Layer 2 of a small transformer language model trained on English Wikipedia (14 layers, counted from 0, width 64).
A neuron's activation on a vector x is GELU(weights . x), where the dot is the dot product.
The model reads these tokens: "ate" " ships" " at" " Cav" "ite" "." " In" " an" " intense" "," " six" "-" "hour" " hand" "-" "to" "-" "hand" " battle" " between" " the" " two" " flagship" "s" " (" "the" " San" " Diego" " and" " the" " Mauritius" "),"

The vector x that enters this layer's MLP at each token. A number n stands for (n - 500) times 0.0079.
0 "ate": 558,521,214,599,393,460,460,478,608,478,376,415,506,494,662,343,426,466,434,461,690,647,809,490,617,523,606,394,504,328,686,396,268,464,631,571,477,537,344,682,583,510,497,593,314,500,399,404,393,842,434,447,565,724,587,445,376,543,390,362,460,514,610,573
1 " ships": 581,524,289,601,447,561,430,490,588,461,389,410,478,538,736,389,374,455,471,488,771,660,843,466,593,636,602,341,402,565,654,306,342,535,445,519,452,480,391,524,386,480,655,670,318,544,408,421,457,883,412,359,493,588,568,449,354,516,408,399,575,481,571,480
2 " at": 560,570,312,423,458,457,513,408,636,510,458,480,611,417,640,488,418,504,455,444,660,627,737,477,748,492,532,442,440,396,719,341,317,442,337,735,441,437,473,491,732,542,525,601,384,295,282,381,407,768,491,563,548,641,580,468,419,550,337,331,535,404,631,582
3 " Cav": 637,631,205,625,531,472,582,528,528,472,332,580,451,510,630,475,373,410,374,423,585,717,558,505,716,432,685,546,268,533,395,362,312,449,725,388,383,343,530,502,683,439,560,672,484,597,405,362,547,629,428,385,578,709,549,513,503,503,478,314,422,381,627,536
4 "ite": 574,582,95,576,426,480,482,479,638,550,430,366,425,531,617,420,352,462,453,400,777,537,763,609,635,600,558,461,445,237,741,427,269,507,497,618,449,682,516,459,580,536,579,490,373,544,353,331,438,743,367,436,450,598,627,459,556,526,358,433,521,490,607,500
5 ".": 604,639,247,441,523,451,449,515,693,347,404,475,485,397,651,385,380,435,371,479,724,702,675,460,606,554,640,367,504,489,746,364,321,535,429,495,378,374,407,478,799,617,745,455,342,528,521,400,503,670,374,570,518,669,518,441,461,513,517,415,457,457,362,588
6 " In": 621,498,340,563,570,449,399,483,471,460,438,463,490,532,602,464,277,480,429,319,579,818,646,685,912,441,445,432,508,350,686,281,368,535,467,584,436,436,367,425,771,521,580,616,458,374,445,445,361,585,443,496,512,734,539,481,462,524,383,477,522,453,601,508
7 " an": 604,495,502,564,698,469,547,420,634,537,435,553,291,570,639,305,376,459,509,325,671,747,863,437,515,484,424,352,472,308,722,268,473,543,455,545,300,522,395,482,635,574,421,597,422,407,428,399,522,655,427,569,562,526,621,500,612,559,263,531,428,584,406,493
8 " intense": 503,563,390,645,509,573,494,292,583,538,447,413,476,588,529,354,300,485,349,207,632,672,822,448,812,506,460,515,372,281,787,272,437,614,465,595,560,537,450,540,578,577,455,418,427,450,464,359,530,760,402,361,512,532,550,484,499,611,414,495,456,606,547,532
9 ",": 549,532,313,544,495,543,578,380,571,451,465,442,448,532,597,385,394,519,336,404,776,598,648,475,681,643,410,334,458,444,882,277,369,565,491,689,334,442,484,478,731,570,767,516,285,516,348,432,555,573,427,495,581,588,498,516,501,472,427,418,601,392,354,498
10 " six": 483,548,377,592,522,457,526,487,623,477,502,433,657,629,639,420,338,471,344,459,647,659,732,477,829,588,515,534,508,264,608,422,421,576,296,453,364,457,420,343,604,620,402,616,441,495,490,430,612,786,320,343,477,704,486,403,593,452,276,446,411,472,463,545
11 "-": 668,601,400,513,532,582,535,291,475,440,383,436,360,421,572,367,510,395,535,378,675,637,799,619,646,647,461,426,463,363,788,309,405,545,417,386,357,559,575,466,718,506,664,499,417,690,341,487,450,703,369,592,496,679,564,378,557,501,397,333,499,445,517,432
12 "hour": 572,575,255,608,412,615,508,330,730,464,491,362,483,520,634,481,292,483,539,351,798,606,733,570,854,515,539,525,398,299,729,435,412,514,443,461,472,520,367,497,480,575,440,548,281,439,404,451,571,646,403,490,463,525,535,464,497,480,314,460,450,525,736,508
13 " hand": 531,675,399,674,499,660,292,455,547,626,517,262,409,404,638,398,361,400,445,304,665,586,899,466,610,618,649,447,256,430,536,421,410,558,587,555,462,487,468,509,576,664,566,661,334,586,509,313,549,623,370,363,477,566,540,383,499,528,378,520,467,536,527,436
14 "-": 671,597,395,513,541,583,537,291,471,445,380,435,365,421,560,368,511,396,548,374,666,634,796,618,645,655,458,429,461,360,778,323,417,552,413,376,355,565,586,470,726,506,660,498,419,687,338,482,453,706,361,595,492,680,563,377,563,500,400,331,493,440,524,418
15 "to": 504,602,165,534,493,530,419,531,615,432,450,385,325,515,473,518,333,621,535,435,709,533,801,605,749,579,598,412,409,204,581,512,217,498,549,616,494,503,482,469,763,551,477,652,327,446,349,415,450,589,401,507,468,602,637,397,542,545,393,596,450,493,602,476
16 "-": 666,599,397,518,543,575,542,284,464,441,375,434,359,417,553,370,517,399,546,377,676,638,796,622,641,655,460,424,466,356,774,320,426,562,410,378,357,570,595,473,721,506,661,492,422,683,343,484,454,708,358,597,493,677,554,376,564,501,391,346,491,433,526,416
17 "hand": 500,666,224,635,510,555,448,287,508,561,373,340,530,482,621,509,204,594,495,276,740,520,766,571,632,609,590,506,354,255,553,410,285,553,511,558,423,520,439,581,549,638,548,541,405,473,346,429,682,680,387,525,527,569,526,514,509,441,376,522,409,589,615,540
18 " battle": 540,523,243,705,422,620,432,196,571,583,422,291,592,484,530,473,354,539,496,435,601,748,715,436,706,529,492,364,274,325,693,370,435,450,448,481,559,602,584,594,500,578,604,753,479,583,413,445,453,636,414,266,496,545,522,469,411,535,335,561,637,545,553,426
19 " between": 450,499,353,607,513,444,483,415,545,401,452,458,453,436,612,509,455,484,363,462,734,508,542,480,687,591,441,473,424,410,801,471,377,610,480,841,484,484,522,455,868,517,427,540,352,326,465,317,463,685,363,276,442,712,451,444,521,495,440,464,674,412,587,543
20 " the": 486,539,355,577,754,349,525,281,619,571,499,495,520,505,682,352,394,483,543,402,714,703,653,418,599,652,439,591,505,113,757,452,464,564,431,671,406,480,472,526,713,435,407,462,374,380,375,416,480,638,376,566,434,585,577,411,533,500,310,453,492,497,437,567
21 " two": 461,545,357,629,539,466,533,497,640,455,524,456,637,606,603,381,307,545,378,455,623,695,732,442,786,666,497,503,450,230,695,521,405,579,292,452,432,493,466,398,637,571,431,595,462,378,554,351,626,729,317,327,444,681,494,358,571,472,317,523,409,454,406,501
22 " flagship": 495,694,268,632,467,494,438,303,639,546,465,518,538,433,586,340,330,520,457,428,812,573,703,532,787,680,528,474,304,293,702,454,520,567,313,470,508,673,424,558,633,453,459,424,357,494,494,413,552,703,413,309,421,528,594,514,546,467,366,414,424,442,619,511
23 "s": 466,484,174,682,472,573,644,307,572,483,353,508,493,544,572,358,241,472,529,306,723,537,771,563,639,625,614,371,335,435,617,426,351,509,440,572,426,512,560,435,565,603,632,518,276,474,396,345,595,715,466,527,501,706,454,447,489,492,466,646,553,366,600,536
24 " (": 507,556,422,524,545,430,404,381,577,343,554,428,498,436,618,544,451,500,359,359,633,556,637,515,667,653,493,529,527,439,781,236,324,553,549,289,524,405,532,392,883,556,618,639,430,478,296,449,568,607,399,424,522,728,462,493,646,454,398,520,594,344,468,368
25 "the": 412,600,347,545,800,394,399,309,516,603,368,476,565,523,684,343,229,518,569,340,624,659,739,631,593,682,557,497,491,188,613,508,346,603,535,531,366,403,442,575,626,526,443,560,378,393,373,447,476,596,386,617,439,576,540,439,599,422,425,580,475,535,478,549
26 " San": 593,594,241,618,556,474,444,258,602,558,247,595,458,443,371,498,399,489,519,381,712,597,717,368,675,468,651,544,359,340,445,365,420,587,706,486,451,539,469,446,751,424,653,721,491,582,344,566,351,655,516,559,635,527,552,432,598,399,388,468,564,364,410,458
27 " Diego": 468,647,167,333,560,554,552,565,712,449,351,533,374,453,500,531,447,575,435,371,707,703,592,521,746,380,525,509,376,269,593,576,402,656,475,644,395,607,642,442,610,530,570,625,484,590,361,502,381,765,497,457,399,539,595,339,486,523,410,340,379,333,518,459
28 " and": 506,521,404,551,474,553,567,340,618,394,458,388,475,527,464,269,464,486,492,418,641,664,645,472,787,763,637,417,504,249,698,346,531,543,417,586,430,461,414,615,882,625,626,415,424,422,246,430,562,464,441,478,461,570,638,373,463,510,384,404,524,477,461,615
29 " the": 460,538,363,586,769,363,530,275,612,577,506,489,529,507,669,352,409,491,543,389,705,715,633,422,603,654,441,592,510,105,742,464,483,564,427,664,404,487,485,536,716,431,393,459,372,374,371,412,484,626,379,571,428,578,565,408,544,499,309,466,485,492,428,570
30 " Mauritius": 449,569,27,519,633,628,585,462,604,646,329,527,545,552,544,536,332,668,395,278,730,685,493,517,677,568,629,487,357,388,590,425,408,469,524,462,462,566,558,422,529,514,723,580,393,512,343,545,473,805,368,411,381,517,529,397,542,440,378,381,527,531,464,468
31 "),": 545,474,366,532,519,529,468,490,541,692,482,397,540,410,527,409,443,427,395,306,770,762,622,538,514,612,432,401,497,409,882,356,386,550,480,699,353,474,593,514,695,528,769,499,299,430,314,367,599,527,465,577,519,592,539,493,547,491,338,396,536,463,351,388

Each question shows the input weights of one neuron of the MLP. A number n stands for (n - 500) times 0.0014.

n128: 648,429,336,565,673,594,492,572,383,394,699,489,582,639,689,346,498,433,585,616,506,403,554,444,338,576,363,715,490,677,568,315,438,320,290,619,519,536,362,428,412,520,241,515,532,543,417,353,465,505,475,722,324,469,507,570,487,467,579,475,569,483,506,611
Its three highest activations, in order, are on tokens 20 " the", 29 " the", 1 " ships"

n19: 632,606,532,355,437,389,671,306,414,491,645,442,427,498,579,339,416,470,473,533,567,488,277,604,573,551,493,503,450,506,489,494,389,465,516,488,602,516,386,462,586,710,481,689,443,560,496,406,459,781,613,591,611,523,657,336,378,528,549,593,497,552,318,353
On which token does it fire most, and how strongly? 5 ".", at about 1.6

n57: 506,500,505,498,501,503,502,498,498,504,505,504,504,502,504,498,501,507,502,498,502,499,499,494,506,500,510,501,503,500,499,507,500,505,499,500,502,503,507,507,504,496,505,505,500,504,501,499,503,500,500,498,505,499,504,501,506,499,505,504,504,503,499,502
Which token does this neuron like most? 26 " San"

n10: 633,257,244,545,562,527,378,583,503,454,652,459,397,384,362,502,455,609,466,445,743,336,576,163,532,611,322,311,806,555,370,421,545,742,438,485,548,590,673,400,532,317,436,389,569,636,678,558,545,602,471,603,285,418,549,383,555,471,581,507,614,571,484,593
Which token does this neuron like most? 4 "ite"

n164: 588,547,410,460,412,558,468,468,633,364,560,478,859,637,419,472,615,599,606,436,446,398,448,569,453,353,357,464,448,483,330,501,443,466,374,637,601,559,433,580,463,475,423,390,578,409,428,695,495,334,378,528,360,547,583,537,529,573,349,392,368,524,411,503
Which token does this neuron like most? 2 " at"

n190: 403,561,597,349,634,501,585,603,300,480,515,309,547,872,499,515,727,508,687,484,435,359,342,418,779,386,702,533,506,668,598,549,217,193,344,503,344,491,433,600,579,258,557,638,546,619,349,435,518,499,530,483,491,276,554,632,785,599,393,569,401,539,324,580
Which token does this neuron like most? 3 " Cav"

n61: 501,463,474,475,514,821,561,506,348,615,277,414,423,541,329,424,446,573,372,680,594,628,366,333,442,423,395,644,693,267,467,508,564,533,585,433,621,619,504,457,265,690,566,538,557,475,360,660,365,556,607,735,355,626,613,661,516,391,572,423,597,590,359,517
Its three highest activations, in order, are on tokens 30 " Mauritius", 26 " San", 27 " Diego"

n133: 396,551,459,585,344,450,534,388,465,445,652,638,367,752,412,517,651,470,656,331,428,629,561,476,534,453,411,454,481,477,357,466,484,534,397,354,562,445,665,587,580,509,715,433,664,464,590,352,442,459,436,539,475,400,510,732,421,543,535,753,464,424,338,423
Which token does this neuron like most? 18 " battle"

n168: 418,534,450,424,317,595,531,596,386,363,537,496,463,626,297,375,507,687,541,534,479,720,468,560,511,325,324,439,458,682,533,538,540,512,621,670,643,415,260,439,497,483,339,478,544,444,479,475,427,582,461,255,610,491,568,513,656,868,663,442,439,548,493,321
Its three highest activations, in order, are on tokens 8 " intense", 6 " In", 19 " between"

n39: 503,454,591,350,582,309,700,509,406,551,631,508,477,336,529,372,483,343,532,697,491,241,261,568,553,288,643,450,547,649,498,484,488,724,495,498,417,695,510,813,581,508,401,671,441,420,523,576,550,685,481,429,545,287,521,446,478,513,344,686,674,429,418,523
Which token does this neuron like most? 19 " between"

n136: 431,347,495,293,430,553,741,554,440,688,393,279,592,479,425,829,295,585,741,498,549,592,492,484,458,546,391,545,380,526,235,352,767,515,676,425,612,671,534,324,541,600,488,185,474,594,561,546,465,452,316,528,649,550,692,552,555,369,371,610,496,191,201,587
Which token does this neuron like most? 26 " San"

n187: 625,412,514,436,399,525,478,579,481,519,398,509,695,615,369,586,477,511,514,476,357,439,667,424,469,581,342,590,433,503,436,563,714,359,506,478,471,588,396,581,474,333,332,429,545,387,684,689,511,541,600,417,307,689,599,496,540,729,629,541,369,410,321,439
Which token does this neuron like most? 21 " two"

n15: 332,474,504,299,425,750,445,637,663,681,479,349,595,609,526,663,578,595,539,470,332,361,513,278,426,683,468,458,633,430,575,565,265,377,565,448,573,435,258,637,529,283,516,263,498,862,399,274,578,557,186,405,519,403,804,473,607,558,522,703,376,534,529,475
On which token does it fire most, and how strongly? 4 "ite", at about 1.2

n170: 687,336,461,789,641,639,458,545,555,382,611,561,741,548,374,526,695,401,501,563,514,375,496,284,451,445,434,103,393,369,504,412,360,257,391,700,498,508,472,420,387,488,363,496,702,712,472,568,403,578,433,662,452,576,483,913,220,488,733,381,578,489,540,395
On which token does it fire most, and how strongly? 18 " battle", at about 0.82

n105: 561,562,480,283,628,534,728,598,378,551,402,505,668,475,586,471,307,454,371,449,502,588,594,539,401,501,463,446,457,513,505,452,530,255,431,602,538,331,286,623,228,520,370,652,636,352,758,611,599,465,482,388,441,704,415,605,415,639,809,405,544,434,499,462
Its two highest activations, in order, are on tokens 1 " ships", 3 " Cav"

n83: 457,308,587,585,208,452,618,349,618,402,639,796,443,402,619,469,742,516,481,580,440,560,484,597,459,424,416,667,512,515,516,579,410,347,529,503,469,524,430,801,684,549,335,664,408,548,446,381,582,534,448,609,443,266,496,430,343,293,413,703,620,300,541,830
Which token does this neuron like most? 19 " between"

n91: 652,461,563,538,499,543,622,386,755,541,444,466,428,605,468,599,488,466,502,487,418,282,476,607,553,554,477,569,619,502,535,382,519,491,360,444,484,497,491,388,381,501,387,594,707,463,631,669,430,469,442,498,520,422,474,600,627,417,474,473,330,405,412,576
Which token does this neuron like most? 10 " six"

n52: 267,472,409,401,632,584,640,302,507,542,487,525,466,560,506,523,707,533,532,490,451,465,416,407,459,611,582,640,839,437,615,554,372,495,491,539,444,306,374,373,178,509,531,709,585,495,589,492,297,314,345,572,336,371,550,646,448,481,674,563,538,621,469,384
Which token does this neuron like most? 25 "the"

n86: 605,608,188,648,507,463,618,429,177,413,233,447,377,328,432,709,381,538,676,696,675,576,402,475,434,290,624,485,873,551,645,375,330,361,488,454,558,565,433,467,344,694,562,497,710,678,532,269,607,486,729,762,558,502,474,322,453,482,157,404,719,391,519,544
Which token does this neuron like most? 26 " San"

n116: 430,428,428,293,317,799,487,307,489,660,480,453,485,441,587,591,668,615,410,495,594,851,368,491,376,434,400,571,460,457,371,623,614,439,575,363,528,674,250,516,560,530,593,524,495,607,301,157,531,541,530,544,490,616,477,410,506,629,372,735,532,702,247,517
Its three highest activations, in order, are on tokens 18 " battle", 30 " Mauritius", 31 "),"

n144: 581,569,780,383,392,490,423,420,512,585,580,410,455,258,234,205,480,524,612,461,490,467,423,351,600,449,490,635,613,444,562,496,403,537,654,552,603,395,514,510,349,513,393,773,574,599,677,357,491,599,353,307,488,345,391,579,525,436,721,622,631,575,575,569
Its three highest activations, in order, are on tokens 13 " hand", 18 " battle", 8 " intense"

n96: 758,551,487,542,596,571,461,625,399,481,320,596,351,458,484,396,332,497,620,486,535,455,606,323,648,514,305,691,468,629,288,394,580,596,684,391,579,439,448,526,450,387,475,649,574,494,687,400,411,414,633,734,630,612,591,349,399,489,266,521,478,531,488,408
Its two highest activations, in order, are on tokens 26 " San", 3 " Cav"

n124: 502,492,502,499,499,499,497,499,494,501,500,500,501,498,498,493,496,502,501,494,499,493,496,493,501,495,507,497,498,496,499,503,497,501,497,497,496,501,502,504,502,490,498,503,498,497,497,499,501,498,493,494,505,494,502,497,498,493,502,497,499,498,495,500
Which token does this neuron like most? 26 " San"

n34: 475,375,361,393,569,443,593,390,647,631,634,441,441,581,401,679,523,254,502,435,196,558,327,598,619,533,404,531,545,598,460,193,314,311,358,697,439,599,455,413,436,344,471,450,250,403,854,820,700,455,417,654,492,377,575,734,464,834,458,424,542,418,549,665
Which token does this neuron like most? 6 " In"

n24: 752,355,443,345,278,534,395,510,605,517,627,562,513,456,598,588,623,490,665,414,499,411,545,353,442,605,247,461,679,548,324,536,524,544,336,643,494,451,638,649,541,448,684,565,456,483,411,529,557,529,621,488,531,602,514,481,505,401,500,410,306,424,395,372
On which token does it fire most, and how strongly? 31 "),", at about 1.1

n51: 702,713,440,361,482,559,517,709,549,425,461,425,600,497,435,268,480,632,528,588,477,415,647,447,358,599,512,263,255,424,374,590,597,577,451,477,670,535,352,480,414,662,706,346,700,418,319,383,577,680,851,472,359,719,425,523,535,526,496,261,508,406,405,211
Its three highest activations, in order, are on tokens 1 " ships", 27 " Diego", 5 "."

n56: 291,659,462,451,426,225,489,417,542,680,527,317,671,628,328,496,736,516,683,524,607,485,411,610,463,561,426,582,641,700,621,318,389,620,376,551,400,243,393,261,366,444,419,675,568,567,697,670,388,476,364,576,462,475,461,525,360,523,544,542,341,486,587,511
Which token does this neuron like most? 10 " six"

n32: 544,395,487,357,461,672,511,544,455,446,566,678,358,354,438,439,379,724,488,630,618,391,649,567,347,477,680,601,522,401,461,538,549,650,449,531,581,416,455,629,501,340,607,606,454,393,426,374,458,677,545,714,499,238,471,504,348,322,550,546,502,478,372,537
Which token does this neuron like most? 26 " San"

n9: 360,668,562,432,251,460,533,376,569,705,525,540,407,368,385,550,317,608,456,508,482,553,329,569,502,353,487,668,786,386,418,470,271,783,584,631,383,592,366,547,431,369,620,510,463,559,640,601,530,539,357,624,389,508,562,598,376,581,281,540,634,322,621,721
Which token does this neuron like most? 27 " Diego"

n109: 535,670,555,638,610,458,648,397,695,496,430,488,423,612,510,426,629,255,534,491,263,541,293,397,221,369,659,515,508,530,677,398,375,491,289,618,561,543,230,407,246,824,280,730,489,512,483,488,444,496,652,504,615,491,469,590,590,412,645,567,663,533,436,273
Which token does this neuron like most? 7 " an"

n154: 628,368,605,579,493,397,537,578,587,466,649,418,492,512,580,351,476,524,491,460,416,507,523,404,482,536,508,483,312,474,467,453,523,582,614,429,325,659,440,457,450,382,330,687,681,474,581,500,494,585,370,448,398,487,610,575,415,516,389,451,587,658,368,566
Which token does this neuron like most? 7 " an"

n44: 657,624,539,400,516,440,596,507,201,521,500,444,694,297,359,285,440,404,603,534,584,428,414,409,634,372,570,541,497,382,463,543,462,420,533,585,587,600,466,591,532,347,559,233,621,432,473,703,547,444,279,723,693,457,564,642,523,443,665,560,414,345,523,499
Which token does this neuron like most? 26 " San"

n14: 411,349,590,561,476,521,513,645,437,281,475,604,590,597,692,133,725,474,564,540,432,410,444,405,449,389,550,247,440,399,519,573,198,432,541,579,537,547,559,742,465,493,412,580,513,356,404,729,457,686,513,412,648,545,563,613,279,401,698,361,641,577,452,374
Its two highest activations, in order, are on tokens 0 "ate", 1 " ships"

n127: 620,237,492,309,469,688,409,542,625,644,637,677,677,800,556,294,400,787,415,408,515,537,472,428,393,347,403,522,398,741,382,558,362,394,613,506,729,432,511,597,283,396,571,362,617,456,324,862,371,813,381,545,232,505,515,324,573,585,468,393,307,491,575,472
On which token does it fire most, and how strongly? 30 " Mauritius", at about 2.7

n4: 358,491,544,347,479,281,650,733,603,493,506,561,554,498,371,129,444,599,553,478,679,486,554,917,233,395,582,463,235,389,502,674,728,865,520,417,671,370,382,491,398,597,662,566,589,471,369,528,425,435,502,380,554,667,746,524,472,434,239,391,599,456,332,423
Which token does this neuron like most? 27 " Diego"

n72: 506,303,453,640,425,604,435,563,381,479,519,425,455,421,301,457,407,636,863,628,526,447,354,855,516,514,452,645,474,472,507,392,455,457,460,378,579,483,622,437,436,253,575,615,658,385,464,551,582,707,463,420,558,420,581,503,375,439,630,446,672,329,444,572
Its three highest activations, in order, are on tokens 18 " battle", 30 " Mauritius", 1 " ships"

n35: 437,581,261,552,485,262,913,484,370,461,356,299,552,627,323,513,414,447,509,519,438,206,622,443,655,554,611,645,632,625,662,520,504,669,433,495,465,446,417,445,444,544,495,408,446,664,630,504,260,191,634,519,619,598,523,407,714,428,461,591,224,603,471,428
Which token does this neuron like most? 23 "s"

n174: 621,391,623,414,527,790,394,581,525,585,579,500,639,461,669,444,489,629,559,536,842,655,558,237,234,621,421,440,633,526,428,566,538,444,353,510,491,409,351,482,496,430,447,519,580,763,333,474,390,551,521,449,269,729,425,585,334,169,531,480,507,461,426,453
On which token does it fire most, and how strongly? 1 " ships", at about 2.3

n66: 604,465,613,499,573,670,435,519,351,306,415,290,753,207,561,558,580,537,582,516,700,433,583,405,548,710,466,663,421,581,462,298,369,287,479,578,551,193,387,422,335,743,541,478,646,603,747,445,300,395,608,346,310,572,637,786,584,465,722,415,501,578,464,378
Which token does this neuron like most? 13 " hand"

n46: 467,602,621,372,377,818,387,417,731,544,476,572,426,499,618,457,477,538,329,436,150,535,364,476,577,696,384,587,480,405,224,475,495,493,387,529,532,509,618,479,540,520,269,420,483,645,278,445,396,632,528,441,513,607,461,696,534,631,507,538,425,536,560,482
Which token does this neuron like most? 8 " intense"